Layer 5 of a small transformer language model trained on English Wikipedia (8 layers, counted from 0, width 128).
A neuron's activation on a vector x is ReLU(weights . x + bias), where the dot is the dot product.

Input weights of the MLP neurons that the questions are about. A number n stands for n times 0.0072.
n2 (bias -0.021): 17 23 -2 -1 -2 1 7 21 36 3 -13 -30 -27 22 27 -7 24 -15 -6 0 -53 -18 -11 14 7 7 10 6 -6 6 7 2 -5 -16 4 11 -24 15 37 16 21 -9 4 -7 -4 8 1 -12 -25 11 -1 -25 6 -10 0 -10 11 46 -17 23 -16 -20 -14 -15 -32 -3 27 -28 15 12 -10 13 -2 -18 -30 8 29 9 -5 26 -6 -7 24 -20 25 -1 0 12 10 0 -19 -20 -5 -4 5 -1 6 14 -11 20 -7 14 -22 11 -28 5 -47 11 -4 14 -48 15 -20 -11 -2 9 -31 8 20 -7 15 -16 37 -12 28 11 -22 -9
n3 (bias -0.003): 21 -21 24 14 44 -12 12 -5 -22 0 8 11 2 12 -8 14 25 -6 -30 13 -5 0 -28 4 29 -14 -18 12 1 -1 -12 12 -7 -8 -22 -16 -14 -8 0 -5 -13 35 -10 16 17 10 -7 0 12 25 0 -25 -1 39 15 24 13 -4 -21 -8 -16 7 2 -17 -8 -8 26 9 2 -29 12 -8 25 -6 -27 -50 -30 0 25 -38 9 -3 -3 15 1 -7 -8 -1 -13 8 10 -3 -18 -15 17 -24 0 -14 6 -7 3 3 -19 0 1 -10 -2 10 7 11 12 12 -19 5 -12 12 -8 17 2 -16 8 -1 -17 13 0 14 5 8
n71 (bias -0.020): -18 -11 25 -38 -1 5 9 1 8 -12 1 -18 13 23 10 8 28 -2 -18 52 -15 10 -11 5 27 3 -14 7 4 24 -21 20 -11 12 16 -10 16 0 31 -9 20 2 -30 2 -1 2 -6 -7 -21 15 3 -7 10 20 7 -12 8 -33 20 15 -40 2 -15 11 22 -1 -25 -5 31 2 -14 -32 -5 6 12 -19 3 -5 11 16 14 -9 -20 8 -34 25 -5 -12 6 6 14 -11 -15 -5 -35 -21 20 -12 -6 8 -3 18 12 1 2 -8 10 -24 7 32 -21 -7 3 -21 5 9 15 -20 -5 -46 -20 -4 4 11 -5 -12 -21 37
n80 (bias 0.004): 14 -32 29 11 31 20 -10 -11 5 -6 -14 -3 -22 7 4 10 -4 5 7 5 13 13 35 -11 11 -2 -13 9 -2 -13 17 -3 -3 -4 -34 21 -33 -6 -12 -4 26 -4 -35 -20 -39 35 -35 14 -11 6 -4 -5 15 5 3 11 0 2 -15 11 -6 3 19 12 -9 -19 -8 -11 21 16 -2 20 -23 8 -6 18 14 3 13 -4 -17 22 1 10 -22 -22 -19 0 46 -17 7 3 9 18 -10 3 6 12 -14 -3 6 13 21 8 -18 -2 15 12 -25 5 7 -22 9 -19 3 22 8 -14 -15 -16 2 2 -8 -11 -26 -22 28 -14
n98 (bias -0.029): -24 -15 50 -22 14 -8 -15 9 -3 -14 2 35 4 -10 -14 5 5 21 13 -20 -54 -12 21 -19 14 13 12 -13 22 -29 6 6 -6 19 20 2 -22 -38 3 29 9 -44 3 -3 -6 -6 -5 -14 -12 -24 -3 8 14 9 20 -20 8 48 -6 -13 12 14 3 -35 24 28 1 -9 -38 -3 7 7 14 -5 42 21 -5 -17 -8 -29 27 -6 -1 -14 -28 -5 17 8 -31 7 -3 13 9 1 -25 -22 7 44 -8 8 3 -14 9 -14 17 9 12 -27 33 -35 -10 53 28 7 -60 44 -22 8 -52 25 -15 22 -22 -25 17 -18 2 23
n120 (bias 0.004): -16 12 0 -24 -17 -26 2 18 8 11 -11 9 -20 -18 -19 -14 -18 12 -7 6 7 22 8 16 15 -3 4 36 10 16 7 -5 -12 0 11 0 6 5 10 12 3 -14 -8 -7 -36 7 -37 16 -25 18 29 -6 7 -5 13 -21 24 -21 -18 27 3 -26 22 6 10 52 -2 32 -36 14 -26 6 -28 -21 -7 13 9 1 -17 -1 21 4 8 4 -15 -5 3 -8 -4 -30 -10 4 -11 12 15 -18 7 -9 7 2 6 4 7 0 2 -11 0 -23 -13 21 -1 2 41 0 -24 6 -1 4 1 -20 0 3 -14 -21 4 10 3 -4
n133 (bias -0.019): 21 -17 3 -28 7 29 23 -9 25 -30 7 20 11 -37 -11 -7 13 -9 -20 -1 -19 -1 -2 10 9 -19 -3 -20 37 -2 15 -18 6 -21 -25 -21 8 31 -22 -24 -6 7 37 -24 -21 -7 -16 -23 -7 18 14 -14 8 23 -2 11 -13 7 8 6 -9 13 -14 3 8 18 18 -12 15 7 1 -30 28 26 -35 -17 10 0 4 -37 -5 24 14 -9 -44 16 -4 3 4 20 -2 7 -12 -29 5 7 9 1 -25 14 11 -12 -8 32 -18 25 -17 6 -3 15 14 10 5 2 -11 1 20 6 25 -19 -4 -13 -28 21 25 17 10 0
n139 (bias -0.008): -24 -2 6 -5 -12 30 -9 3 -11 5 33 2 -12 16 -28 -13 16 5 -27 12 -23 -10 33 38 15 8 4 -17 -4 -8 -19 -32 -18 23 9 -10 22 19 10 9 11 5 6 -9 -8 -7 37 8 -7 6 -17 -8 -17 13 -10 9 -4 -32 11 5 -27 -4 2 -31 1 -7 35 1 6 -1 -11 -1 3 -14 -31 5 -7 -27 15 13 14 4 -3 20 18 35 15 -10 -22 51 34 -4 11 27 -7 -24 9 -27 -14 6 7 27 6 -5 7 -34 -14 -11 -12 13 24 20 -17 -9 2 32 2 -21 12 -23 2 10 17 -28 -3 -34 -21 1
n146 (bias -0.025): 1 9 -1 8 -3 15 8 -10 -11 9 -6 0 25 29 14 8 -12 25 -12 34 -30 -11 -36 22 1 -7 -13 -25 -21 25 13 -8 17 -30 -44 24 20 -25 30 1 5 23 9 -6 -11 -15 -20 20 -1 6 -40 8 12 24 -16 1 -13 7 22 -42 19 18 -8 -29 14 11 20 15 26 -9 -10 4 13 -17 3 -5 -36 -23 23 -17 8 -6 -5 24 27 -4 3 -12 -18 -5 -7 19 15 -7 2 4 -10 -3 -24 -5 21 -15 -19 -4 10 17 -4 6 -37 -2 4 -4 2 23 -7 -10 -34 -22 -3 11 18 31 -14 0 26 -3 -4 -13
n151 (bias -0.007): -28 43 9 5 -19 -9 26 31 3 16 -17 9 1 31 20 -12 -13 9 15 4 -22 32 -52 -12 -27 6 -11 -8 -6 -6 5 -17 -3 -6 -34 3 13 -12 29 18 18 -10 4 7 -23 9 -24 -2 -35 2 -10 -11 26 -1 -25 5 -19 12 6 -1 7 25 13 -15 22 -17 -29 8 -6 -22 -19 -34 -3 -16 -10 34 19 -3 18 19 0 12 2 -8 19 13 -8 -14 -14 -2 18 -20 12 -2 0 -18 17 0 -5 -41 18 15 -2 16 -2 -15 11 2 -9 -14 -7 0 9 -1 9 -19 -22 18 -12 39 12 -1 8 14 -14 28 13 21
n158 (bias -0.009): 16 29 33 -15 14 2 -29 18 3 -14 -8 -6 20 12 -17 -10 1 29 20 24 6 2 -26 5 -9 -5 7 8 -17 2 7 -7 6 -68 2 -1 -10 -8 -23 -11 28 6 5 5 35 -14 4 6 4 -11 -23 -2 23 16 41 -10 -27 -23 -24 8 6 -19 7 -8 27 8 3 -8 -10 -13 26 -2 21 8 -11 -35 -18 -28 -15 2 -18 -1 -14 -13 6 -4 -24 25 7 25 -27 -23 -5 24 -26 -20 12 18 -14 20 14 -17 -17 -4 -25 -7 22 -5 7 15 -13 -8 15 33 21 -2 -1 2 12 4 5 -1 3 24 16 2 9 35
n164 (bias -0.051): -21 13 -11 4 23 6 6 7 13 -6 -7 -39 -6 28 -13 -18 -11 13 -11 -6 -19 -46 5 26 31 62 -21 -36 14 27 -4 34 -6 5 -25 22 17 3 2 -1 20 13 -10 29 -9 -17 -13 5 -4 -1 -5 8 -48 14 -32 -26 25 -10 11 22 2 -10 -30 33 4 6 2 24 -7 -32 -4 -2 -5 -17 39 15 12 26 -17 -5 18 18 8 -4 16 -32 6 -4 -39 -12 25 5 34 2 -26 7 -14 7 -35 19 -14 -3 -17 -10 13 29 -34 -8 4 -3 -14 -14 28 5 -21 15 -7 -13 8 -6 -9 20 19 -6 47 -18 0 -1
n169 (bias -0.010): 25 7 -7 6 -18 -7 -10 11 0 0 13 7 -2 -6 -5 6 4 3 3 -17 -15 -19 -7 6 -3 2 -14 2 21 -8 -9 2 25 -11 -20 -16 7 -1 -3 -11 -23 -8 -56 8 -28 3 -6 -13 26 14 -3 7 18 5 8 -6 -2 9 -10 25 3 22 -31 -8 -18 15 -1 -5 -20 13 17 -3 -10 15 28 -5 8 30 12 -12 2 -6 10 -6 -5 18 17 -35 -21 -22 17 -30 -1 17 25 3 -15 0 18 22 -18 17 26 14 21 -7 36 13 -23 14 -2 15 -14 -9 -31 -15 -23 -16 12 -9 1 -30 39 13 -33 -6 32 0
n173 (bias -0.011): -1 -5 -9 12 33 9 -14 -5 12 -16 7 6 0 4 -28 9 17 49 11 -12 -10 32 0 12 -13 11 -1 10 -24 -7 -10 -9 -17 22 16 26 5 8 -4 -10 -13 -13 -14 11 28 21 -16 -49 -34 15 4 -20 33 -6 8 2 -19 -1 9 8 5 16 8 13 -23 -5 -23 19 -3 9 -20 -2 -7 0 -13 -7 -1 22 19 -23 7 -5 -11 5 -24 -18 11 0 -5 16 -1 35 -3 1 14 -21 23 8 -9 -3 29 43 -27 -2 1 19 -10 -8 -2 -42 -2 22 -25 -15 -5 5 -12 0 -19 -2 5 -5 12 6 -3 3 -23 8
n187 (bias -0.010): -7 -13 4 6 -2 -10 -24 6 11 9 9 7 18 17 9 -4 1 17 34 -2 -8 -17 3 8 -21 -34 30 -6 8 -10 -10 -20 -8 17 24 4 12 5 -12 2 -31 -12 18 -35 -7 -13 -4 -16 -2 25 -12 -8 -21 -15 -18 -15 -1 37 -15 14 14 18 39 -20 -18 7 22 -7 -13 14 4 18 2 13 -22 51 24 15 24 5 16 -18 13 -12 -18 -35 19 -26 0 -6 1 -14 11 8 1 14 6 -9 8 26 29 44 -7 11 8 -16 -6 27 -1 -42 -21 25 -33 -22 -34 13 -10 -15 -15 -19 -22 -5 20 -14 -16 -1 8 -11
n203 (bias -0.005): 20 -2 6 18 -12 -4 -17 -8 19 -12 -13 16 -5 13 -1 9 -10 10 6 -26 -18 3 15 2 11 -24 -19 -14 -5 -9 9 14 9 22 -11 8 17 -21 -12 1 0 16 -11 19 5 -10 18 0 4 -2 20 7 -15 7 26 19 -10 -37 55 -21 -24 -5 -13 7 -9 -10 -10 23 -1 2 -25 1 -16 -2 5 16 14 2 -10 3 2 -2 -3 32 -30 20 7 -1 -20 0 -14 -3 -21 12 -21 -35 20 -8 3 0 30 -1 27 10 13 4 -8 16 -19 -2 14 32 25 -11 22 -10 7 11 -4 -28 27 -15 -14 -9 -26 7 0 -18
n210 (bias 0.001): -8 -8 11 10 33 -14 -4 -28 6 15 -12 -26 36 12 40 -11 -7 25 10 10 9 1 -4 -8 -4 13 -20 1 -12 -1 -47 16 -24 -1 -2 -16 -2 -3 4 28 42 -5 -13 5 -25 23 25 -13 -4 -20 6 20 -3 8 -15 22 -1 3 -3 -30 13 10 7 7 -3 17 16 32 7 -20 27 9 -2 -37 -2 -2 -24 -21 12 26 13 19 17 -15 -1 -22 -11 3 -28 22 5 11 13 -6 9 -16 13 7 -29 -7 31 -7 -31 -3 -15 -10 18 9 10 28 -4 6 -32 -15 16 14 -25 9 -5 -8 3 -17 -3 -25 0 9 -20 -31
n220 (bias -0.011): 17 -11 -19 -9 -8 -4 -8 21 -7 -9 8 57 11 10 10 -3 -8 24 -22 22 -17 2 -16 9 7 11 5 -3 -4 -5 17 -27 8 3 -5 -9 1 -7 22 -8 -9 -8 18 -2 7 24 -6 15 0 15 -26 27 24 12 -5 -13 -32 -2 28 -1 5 -4 4 10 -7 -11 7 -15 -7 -5 0 8 21 26 19 24 -32 -41 -7 28 -13 8 2 -1 -4 -35 11 -4 -30 6 -30 4 35 1 26 -14 -34 -23 28 -27 -18 -22 14 23 12 10 8 23 -3 -30 5 6 -11 -24 18 -25 3 -15 -3 -27 12 26 2 0 6 -10 8 -10
n225 (bias -0.022): 1 6 -7 43 -3 12 21 -11 -29 10 31 -23 2 -28 -6 11 12 22 9 11 17 25 -1 -1 2 -22 21 17 -26 -7 41 10 -24 28 0 17 -16 1 2 -15 -13 14 -13 -13 -9 -3 -7 -3 6 5 7 -14 25 -17 -14 1 31 10 15 2 -4 -6 -11 -31 -15 22 23 -56 1 -1 7 15 21 2 2 -11 19 18 0 -19 4 -1 6 -12 13 17 -10 -8 -11 -7 -17 2 7 -15 2 2 -11 5 -20 -51 -39 42 8 -10 -34 3 -23 1 10 -34 -28 36 2 33 21 -17 51 1 -5 -7 -8 -13 -31 3 19 8 8 6
n229 (bias -0.023): 13 -32 -7 18 2 -26 -30 -1 -19 -13 -8 -25 25 -2 9 20 6 -3 8 26 37 -20 64 15 17 8 5 31 -26 -17 13 23 6 13 -3 6 0 2 18 -41 -4 -1 -7 -8 -21 4 -4 2 39 -17 -2 -5 -13 14 13 -12 -9 17 15 0 12 -22 -33 -4 23 3 40 -12 -20 12 17 22 -31 23 0 -10 13 -23 -8 9 1 -20 24 -11 -36 -19 13 14 2 3 -8 10 -4 -3 -22 -9 28 26 14 12 9 8 -8 -38 -15 -26 19 4 -17 3 6 8 8 6 5 4 27 -48 14 -17 -38 13 -4 -37 -6 1 5 -2
n231 (bias -0.004): 12 4 34 7 -8 -7 -10 -21 -15 22 -24 -11 2 -8 12 -5 16 -16 9 -11 -23 0 18 6 21 -10 29 11 11 2 26 25 -29 12 -9 5 -14 -1 28 -51 -14 6 -37 21 -7 -4 13 -3 2 2 -5 15 -19 -10 -2 0 12 -11 -17 25 -6 14 2 8 1 0 10 10 29 1 1 16 31 11 30 -11 -32 6 -5 30 -10 5 -16 -17 -27 0 -43 -32 -43 -9 21 -14 -5 7 26 -2 -8 -7 -18 -25 -7 -31 6 10 22 28 26 -1 37 5 -7 20 -12 -5 16 13 -13 -17 2 29 -16 -4 -6 21 -4 6 -36 17
n236 (bias 0.005): -22 11 -22 31 -24 -30 22 1 8 6 -7 -20 2 -13 20 -9 3 2 0 1 -2 -3 26 10 7 -2 6 3 -12 33 -16 28 -24 7 -22 -19 21 2 11 34 -1 -13 5 -4 -10 -8 -25 27 -9 47 -17 11 -9 8 26 10 26 -21 -23 -22 19 16 2 -1 -6 -45 -8 -35 30 12 7 -26 4 3 -11 -20 24 15 -3 50 7 -4 -15 1 -19 -16 -18 -1 -10 14 -28 31 -12 -8 -24 -9 -4 -1 2 43 5 36 14 23 1 -11 -26 27 21 -19 24 17 -19 -13 -7 22 16 7 -4 -41 -18 -7 -4 -2 -20 1 -11 -32
n237 (bias -0.054): 28 0 -3 -12 50 4 -8 18 -17 6 26 -26 -3 -22 -24 34 22 -17 -6 -94 6 -15 -8 46 6 -11 -3 -26 -37 36 9 0 14 11 -4 31 -3 5 47 -1 -12 12 -18 29 5 -8 -16 3 19 23 3 -19 -31 34 -16 32 20 -11 -5 12 -18 -10 -12 -24 3 8 -25 7 15 11 17 -5 20 12 -9 -26 49 7 -2 23 -22 9 -1 33 -26 2 -23 -10 -8 -19 29 37 30 -30 8 -5 -23 -27 -20 15 16 16 -15 -8 -2 14 -20 -7 -4 7 4 0 -12 -14 -28 4 -21 -15 -20 -27 31 13 -15 30 27 -27 -5 -17
n252 (bias -0.024): -10 -29 -12 -7 26 -5 -2 1 -19 -3 7 12 18 36 -1 14 -11 7 6 22 10 -9 -11 1 19 -7 22 -17 -10 10 -28 -32 -27 7 -13 -24 6 -20 18 -9 65 -16 6 1 9 -23 -16 -9 -5 0 -15 -5 15 10 -5 -21 -11 9 17 -13 -24 18 6 29 5 -1 22 -19 -12 35 16 -13 -6 3 5 4 -17 7 3 -14 -5 -6 -22 17 15 35 -22 7 -10 -15 30 8 -1 14 -12 7 -25 -8 -12 -16 -11 -14 6 -9 9 -6 16 -13 -5 43 -8 2 4 11 4 -36 -1 30 10 -6 5 12 -8 5 20 33 -25 8

Each question shows a token from some text and the vector x that enters the MLP there. A number n stands for n times 0.059.

"an": -26 -14 -6 -2 -33 -8 -10 -35 -11 40 -2 11 -17 -11 -19 8 0 -26 -40 -15 -1 15 21 -7 -65 21 13 16 9 29 16 15 7 13 -7 11 7 -12 6 17 -17 22 -4 12 19 4 11 -5 -8 12 5 8 -4 -24 17 -16 -31 -14 -10 -7 -14 2 14 22 -21 24 -33 7 14 26 -7 1 -11 20 19 10 8 0 -19 -6 -1 -14 15 1 3 -20 29 2 28 -5 37 -6 15 -24 -9 20 -8 -53 26 4 2 11 6 -8 22 5 -15 -5 3 -7 2 13 8 9 -5 -13 -14 -20 3 -11 -10 3 -11 -3 28 -1 26 8
The three highest activations, in order: n120, n237, n187

" Ta": 16 17 28 1 -32 25 -30 2 -16 0 4 -5 13 0 -19 13 -12 -18 -13 11 17 -3 0 -21 -21 -1 -11 12 0 54 -7 11 6 12 -11 3 22 -44 -1 12 26 -10 15 16 -5 25 23 7 3 -13 -9 8 -3 -42 44 -31 -44 -5 -13 -24 -28 -6 7 12 -23 -19 -21 5 2 26 -30 -16 -3 13 -11 3 -7 -6 13 1 -25 -13 0 10 25 -6 30 23 32 12 18 18 30 -5 -17 11 -13 -10 4 -3 5 6 19 0 18 1 10 -6 -25 4 6 -1 -28 -2 3 -6 -9 16 -26 2 2 0 -7 41 -12 -3 2 -7
The neuron with the highest activation: n252

" Jenn": -19 31 1 13 -25 4 -13 6 3 31 15 10 -13 -12 -17 5 -4 -28 6 -10 7 15 22 -2 -29 4 -19 6 -15 42 13 11 6 -2 -13 -9 7 -36 -19 8 7 0 28 -3 9 27 31 -9 12 6 13 -7 18 -53 20 -27 -25 -3 -35 -21 -1 -15 21 -3 -27 -9 -20 32 -1 11 -21 -7 3 -5 11 -15 -28 4 14 -14 -13 1 2 33 30 0 18 19 9 13 15 3 -4 -27 -43 9 19 -28 10 -34 15 8 -3 -8 4 -14 2 -28 14 27 -3 14 -24 8 20 -2 6 6 11 -9 -2 -4 -9 26 -14 5 30 -9
Which neuron fires most, and how strongly? n151, at about 1.1

" |": 1 17 -1 9 -37 9 -35 9 -1 18 -3 -17 20 -17 -15 -1 0 -30 19 0 -20 -9 -7 -13 -4 16 -20 -2 -1 51 2 25 -11 2 -12 3 8 -3 -3 26 10 -5 -1 12 35 26 27 7 4 0 8 -24 -2 -36 27 -12 -15 19 -33 -15 -8 -5 -7 -7 -29 -4 15 12 -12 4 -28 27 -10 16 2 -11 22 2 8 16 -6 -11 1 -12 20 -13 27 -11 20 -17 15 -18 -1 -31 -31 5 28 -5 7 -10 -10 7 6 20 33 -21 -15 -13 -10 23 -3 15 -19 -5 -6 -6 -9 14 -7 -9 -18 -2 -39 51 18 1 39 6
The neuron with the highest activation: n2

" 22": -1 21 -7 3 -12 4 -38 -1 8 5 -10 -1 12 -27 -18 9 5 -25 8 6 4 0 -16 -1 -28 7 -1 2 3 44 -4 16 -40 10 -4 18 -3 -15 -22 33 23 -6 14 22 27 20 24 -4 5 -6 -1 10 -14 -54 10 3 -28 13 -10 -5 3 12 1 -3 -16 0 -11 43 -32 -7 -49 22 -12 12 6 -19 8 20 9 -12 -17 -21 6 14 18 -14 28 -2 18 -9 20 5 0 -18 -28 -8 11 -33 -8 4 11 -11 -8 13 20 -3 -22 -8 12 19 12 8 -4 15 24 -20 -2 9 -23 22 -28 -5 -19 43 3 1 16 -3
Which two neurons fire most, strongest first? n173, n203

"up": -6 -28 10 18 -27 27 -23 -11 -30 22 6 23 18 -13 9 -34 3 6 -7 10 -4 6 7 -13 -28 25 7 15 8 25 -1 38 2 13 -13 -10 -9 3 -6 5 -6 -5 23 14 5 2 15 -12 13 30 7 10 -1 -23 14 -23 -37 -19 1 -8 -31 -42 14 0 -22 -15 -10 8 -7 23 -18 36 -18 8 26 5 20 -4 -13 -23 4 -14 12 9 30 -16 13 12 31 15 30 1 10 -17 -23 8 -11 6 1 -12 3 -15 -27 8 13 14 -38 -9 -6 20 -24 16 11 1 19 -5 10 19 21 -4 -35 -30 -14 3 9 -17 2 0
The three highest activations, in order: n225, n164, n203

"ors": -13 -29 -3 2 -12 5 -19 -22 -18 4 -20 5 17 4 -22 -33 7 -21 -34 -17 -36 -1 0 -20 -21 25 -15 16 -2 27 -7 45 19 3 -8 -6 10 0 20 -14 -15 11 26 31 20 23 17 -8 3 31 11 29 -18 9 -2 -31 -20 -23 12 -18 -3 -25 19 -35 -14 -23 -23 2 0 13 4 45 -14 -1 10 4 1 2 -5 -2 -17 6 29 3 11 -2 12 -1 20 22 31 18 23 -17 -9 9 -13 -3 25 -3 -6 -1 6 -13 16 7 -26 -7 11 -2 -7 8 5 5 21 -8 5 1 6 -17 -14 -33 -1 23 11 -17 24 -5
The neuron with the highest activation: n164

" other": 14 -40 0 15 -4 14 -24 6 -10 -2 29 -1 -23 -15 -3 -13 25 -17 -32 20 -18 4 8 0 -28 12 2 0 8 15 4 25 1 5 -14 -16 4 -14 -21 0 -14 -5 -5 24 52 29 26 -5 12 12 -13 22 13 -48 5 -47 -17 1 -16 -6 -20 -18 21 -6 -23 -22 -2 17 -22 6 -9 29 -14 -6 6 6 -4 11 6 -6 -16 -19 13 -19 23 23 30 -10 31 -2 21 0 15 -17 3 1 -8 -5 6 -8 1 -15 -19 -24 15 17 -26 -2 10 -9 -7 7 -2 18 24 -13 -2 10 26 -17 -16 -10 12 7 27 4 25 22
The neuron with the highest activation: n2

"\n": -18 20 -5 -18 -19 6 -37 -8 -5 0 0 -4 31 -25 -20 -10 12 -29 -13 18 -11 2 -8 -24 -2 -5 -5 14 13 37 2 35 7 7 -12 13 4 -13 -11 15 -5 -1 -5 40 1 33 33 -7 9 -13 -11 14 -6 -48 16 -9 -10 12 -9 -19 -3 -20 3 13 -16 -41 3 16 5 -2 -2 7 0 -6 -2 -20 16 11 28 -13 -4 4 5 16 -3 -7 11 31 21 -30 13 -15 -7 -12 -9 2 40 -1 -2 9 24 -5 -12 -9 30 5 -5 -32 1 -6 -2 1 -19 20 18 -21 8 3 14 -7 -34 15 -35 26 25 -29 32 -5
The three highest activations, in order: n71, n158, n229

" the": -25 -41 3 9 -12 16 -17 -5 -10 -14 14 6 4 -37 -17 -13 27 -35 -16 23 -11 8 10 -10 -8 2 -17 14 16 19 8 8 1 2 -24 -15 17 -2 0 7 -2 18 -17 23 38 29 11 7 15 21 -15 4 -5 -46 17 -32 -39 3 -29 -6 -5 -17 6 8 -12 -3 -3 21 -27 -5 -17 18 -2 -15 8 12 12 15 13 -6 -21 2 3 18 41 5 21 -1 16 -10 21 11 24 -6 -6 10 4 17 7 24 -6 -12 5 -4 17 7 -44 -18 -14 -9 1 -10 -13 3 1 -12 0 0 20 1 -41 -15 -2 37 10 -4 27 17
The neuron with the highest activation: n164

"os": 11 3 -27 -29 -33 19 -14 -51 -8 5 -6 18 13 -34 -4 11 -5 5 -15 -13 -5 -9 7 -56 -21 -18 20 12 11 53 -6 30 9 4 -1 -6 -11 5 34 28 -2 8 24 5 3 45 5 10 5 15 -2 14 -7 0 15 -13 -41 -2 7 -10 -2 -4 38 7 21 -29 8 -11 12 7 -21 -1 -17 16 3 16 1 -5 19 -20 -23 6 1 -3 11 -5 28 6 31 -16 27 15 6 -6 4 18 6 -11 13 5 3 -13 8 -6 13 -25 -23 9 3 -14 9 -7 -24 2 13 -5 -8 -10 -26 -20 1 -13 -9 -14 2 -12 19 -19
Which neuron fires most, and how strongly? n220, at about 2.2

" p": -23 -8 -24 -10 -7 23 -5 -21 -13 7 5 2 16 -32 -26 1 17 17 -3 -4 -8 -10 15 -2 -26 -13 6 -4 10 53 23 16 13 -21 8 -15 0 -8 -23 4 29 20 14 2 -10 40 17 -12 8 -7 2 13 -12 -35 29 -28 -10 -21 -32 -23 -19 -19 30 21 -21 0 7 -17 -11 9 -10 13 -14 17 1 -27 -7 16 6 -9 3 -15 4 4 15 8 27 13 26 -27 35 4 11 -24 3 29 22 -5 15 -19 -3 2 -10 15 17 -4 -7 -18 8 -7 -10 22 -25 30 23 -34 -1 -2 -24 8 3 11 -16 33 -19 -8 2 -3
The neuron with the highest activation: n225

"/": -11 -17 -15 -7 -17 17 -42 -16 -15 -4 23 -17 19 -25 -13 -7 -29 3 -8 -5 5 18 15 -7 -38 11 22 2 14 30 -3 30 25 -6 -11 -6 20 -11 -4 20 8 9 -10 6 2 18 26 -2 16 -22 -8 42 22 -31 23 -40 -46 6 -12 -23 -7 -18 -1 13 -30 -3 25 7 -38 38 -16 8 -14 17 12 17 4 -8 2 -7 -44 -19 -9 -6 -4 -9 24 23 0 -16 7 13 0 6 16 -6 6 -8 16 19 0 -21 -17 -10 18 -5 -3 19 17 4 18 2 2 21 2 2 2 11 -5 -4 -7 19 -22 0 -3 9 29 3
Which neuron fires most, and how strongly? n229, at about 2.6

" line": -2 -5 9 4 -8 15 -22 5 -20 -21 5 -3 17 -13 -24 -47 -12 -21 -13 10 9 -18 16 -9 -30 -7 0 15 11 46 -4 30 -1 -3 10 -16 -2 -18 -9 19 31 39 5 6 16 23 20 -8 14 -9 -19 37 2 -49 35 -23 -22 18 -10 -20 -15 -23 27 12 -26 1 -3 20 -6 22 0 9 -17 17 -1 -20 -20 -2 4 -6 -15 13 -8 16 18 8 24 6 10 3 30 -1 -3 -34 17 20 10 -7 6 -21 30 22 -31 15 11 -1 0 -23 7 -5 -17 21 -19 5 19 -13 -12 2 5 3 -17 0 -10 8 -17 -21 8 -9
Which two neurons fire most, strongest first? n210, n158

" Re": 22 0 -19 -16 -31 -2 -41 -7 -6 20 3 4 4 -3 -19 14 -21 -11 3 0 -1 -19 -7 -7 -39 26 -1 -8 19 41 -16 18 4 -20 -13 -6 19 -16 -6 15 23 -5 15 26 -5 23 23 7 -6 22 -16 7 1 -54 29 -9 -36 -30 4 -36 -12 -11 10 12 11 -23 -14 17 1 12 -5 31 12 9 -7 12 -19 -6 19 -4 -20 7 18 11 21 4 25 15 36 14 6 3 23 7 -23 -1 -8 -37 6 -7 17 11 18 9 5 -4 -1 -11 -8 -17 -9 16 -42 16 21 -18 -10 8 -15 17 -18 -12 -19 27 -5 -2 17 -1
Which neuron fires most, and how strongly? n220, at about 2

"li": 10 21 10 -13 -48 20 -20 -15 -15 15 5 9 -13 5 -8 -4 -8 -15 -15 -10 0 -5 20 -21 -29 -4 15 22 8 36 -18 42 -17 -7 -18 -2 -4 -2 14 34 9 3 30 -3 2 35 13 -16 -13 17 19 1 6 -30 32 -12 -43 -6 -4 -32 -17 -19 2 19 8 31 -20 12 -5 42 -36 23 -18 3 -4 6 19 9 5 -3 -9 -4 6 17 16 -15 31 19 7 -4 21 9 -10 -28 -23 4 9 -11 12 -13 4 -5 33 -5 3 -15 -30 2 -1 19 -14 -8 4 -22 12 4 -11 9 -21 13 -10 1 -21 3 -17 4 27 -15
The three highest activations, in order: n120, n203, n80

";": 4 7 -8 -2 -15 5 -27 -5 -17 -4 -13 1 24 -37 -13 -6 17 7 16 -19 -37 -6 -13 -19 -22 28 3 -1 -17 49 20 32 10 -6 -1 11 14 -4 9 29 -15 13 -11 24 29 14 37 -1 -10 -1 16 10 25 -40 9 -23 -23 19 -11 -16 2 -22 -4 -9 2 -23 -16 -4 -5 5 -2 0 -5 4 13 -11 3 -7 -1 15 -11 -11 26 -13 12 -13 34 0 13 -14 16 -6 -13 -14 -6 3 23 -11 -6 17 14 -1 -27 -21 18 11 -14 30 14 3 11 7 -11 5 18 -1 -13 11 -6 -32 5 3 -68 5 10 -3 4 20
Which neuron fires most, and how strongly? n237, at about 1.6

"pe": 12 31 -19 18 -42 1 -32 2 -11 -1 -28 34 10 -8 -11 7 -13 -12 2 -20 -7 -16 9 -26 -41 14 -18 -14 3 21 13 39 -11 -7 -7 -2 8 22 6 13 16 23 12 3 7 24 46 -11 25 -6 -5 17 8 -45 24 -29 -58 5 -16 -13 2 -3 5 6 -15 -11 -13 3 -9 26 -14 17 -24 14 12 5 2 2 25 -13 3 1 31 3 19 -7 31 -1 30 6 9 24 5 -19 -11 -2 2 -6 -4 -10 -3 -6 22 4 14 -18 -5 2 14 -10 -12 -22 -20 3 -3 6 -15 6 -9 -8 -11 -4 -3 10 -22 8 24 -24
Which two neurons fire most, strongest first? n169, n203

" L": -11 -12 -19 11 -1 26 -18 -15 -15 19 26 -15 24 -21 -29 4 -24 -14 -7 10 9 -3 4 -2 -46 11 32 -4 -5 35 2 13 -12 -21 5 -15 8 -24 -28 7 11 15 31 19 -9 21 7 2 6 -6 30 3 18 -37 20 -22 -16 4 -38 -15 11 11 18 6 -15 -22 0 12 -28 -20 -17 0 -20 15 11 -10 12 2 11 -10 -9 -6 7 19 17 -20 45 13 40 -16 13 -10 6 -11 -19 14 42 -28 13 -8 3 10 5 2 5 -17 -17 -20 -10 5 7 17 -21 4 7 -6 -7 9 -20 -1 -9 -15 -1 44 14 -4 24 -3
Which two neurons fire most, strongest first? n187, n173

"chan": -15 18 9 5 -35 -3 -29 -24 -36 -14 -3 14 2 -5 -2 -13 -2 -15 -10 -5 -19 5 -18 -28 -4 2 -12 13 6 44 -1 23 11 -12 -12 -17 -11 3 6 7 12 -6 13 14 -4 35 3 -12 -6 24 3 -16 10 -50 24 -32 -56 5 -5 -9 1 12 28 24 -10 0 -1 13 -6 27 -9 30 -28 25 -1 8 -5 1 19 1 -6 10 15 13 0 14 34 37 29 2 -2 4 8 -8 -14 -34 -19 8 17 -36 12 3 15 -8 21 -29 -12 8 3 18 12 18 16 13 19 -17 -24 5 -10 0 -4 -8 -9 -11 -27 10 16 -3
Which two neurons fire most, strongest first? n151, n203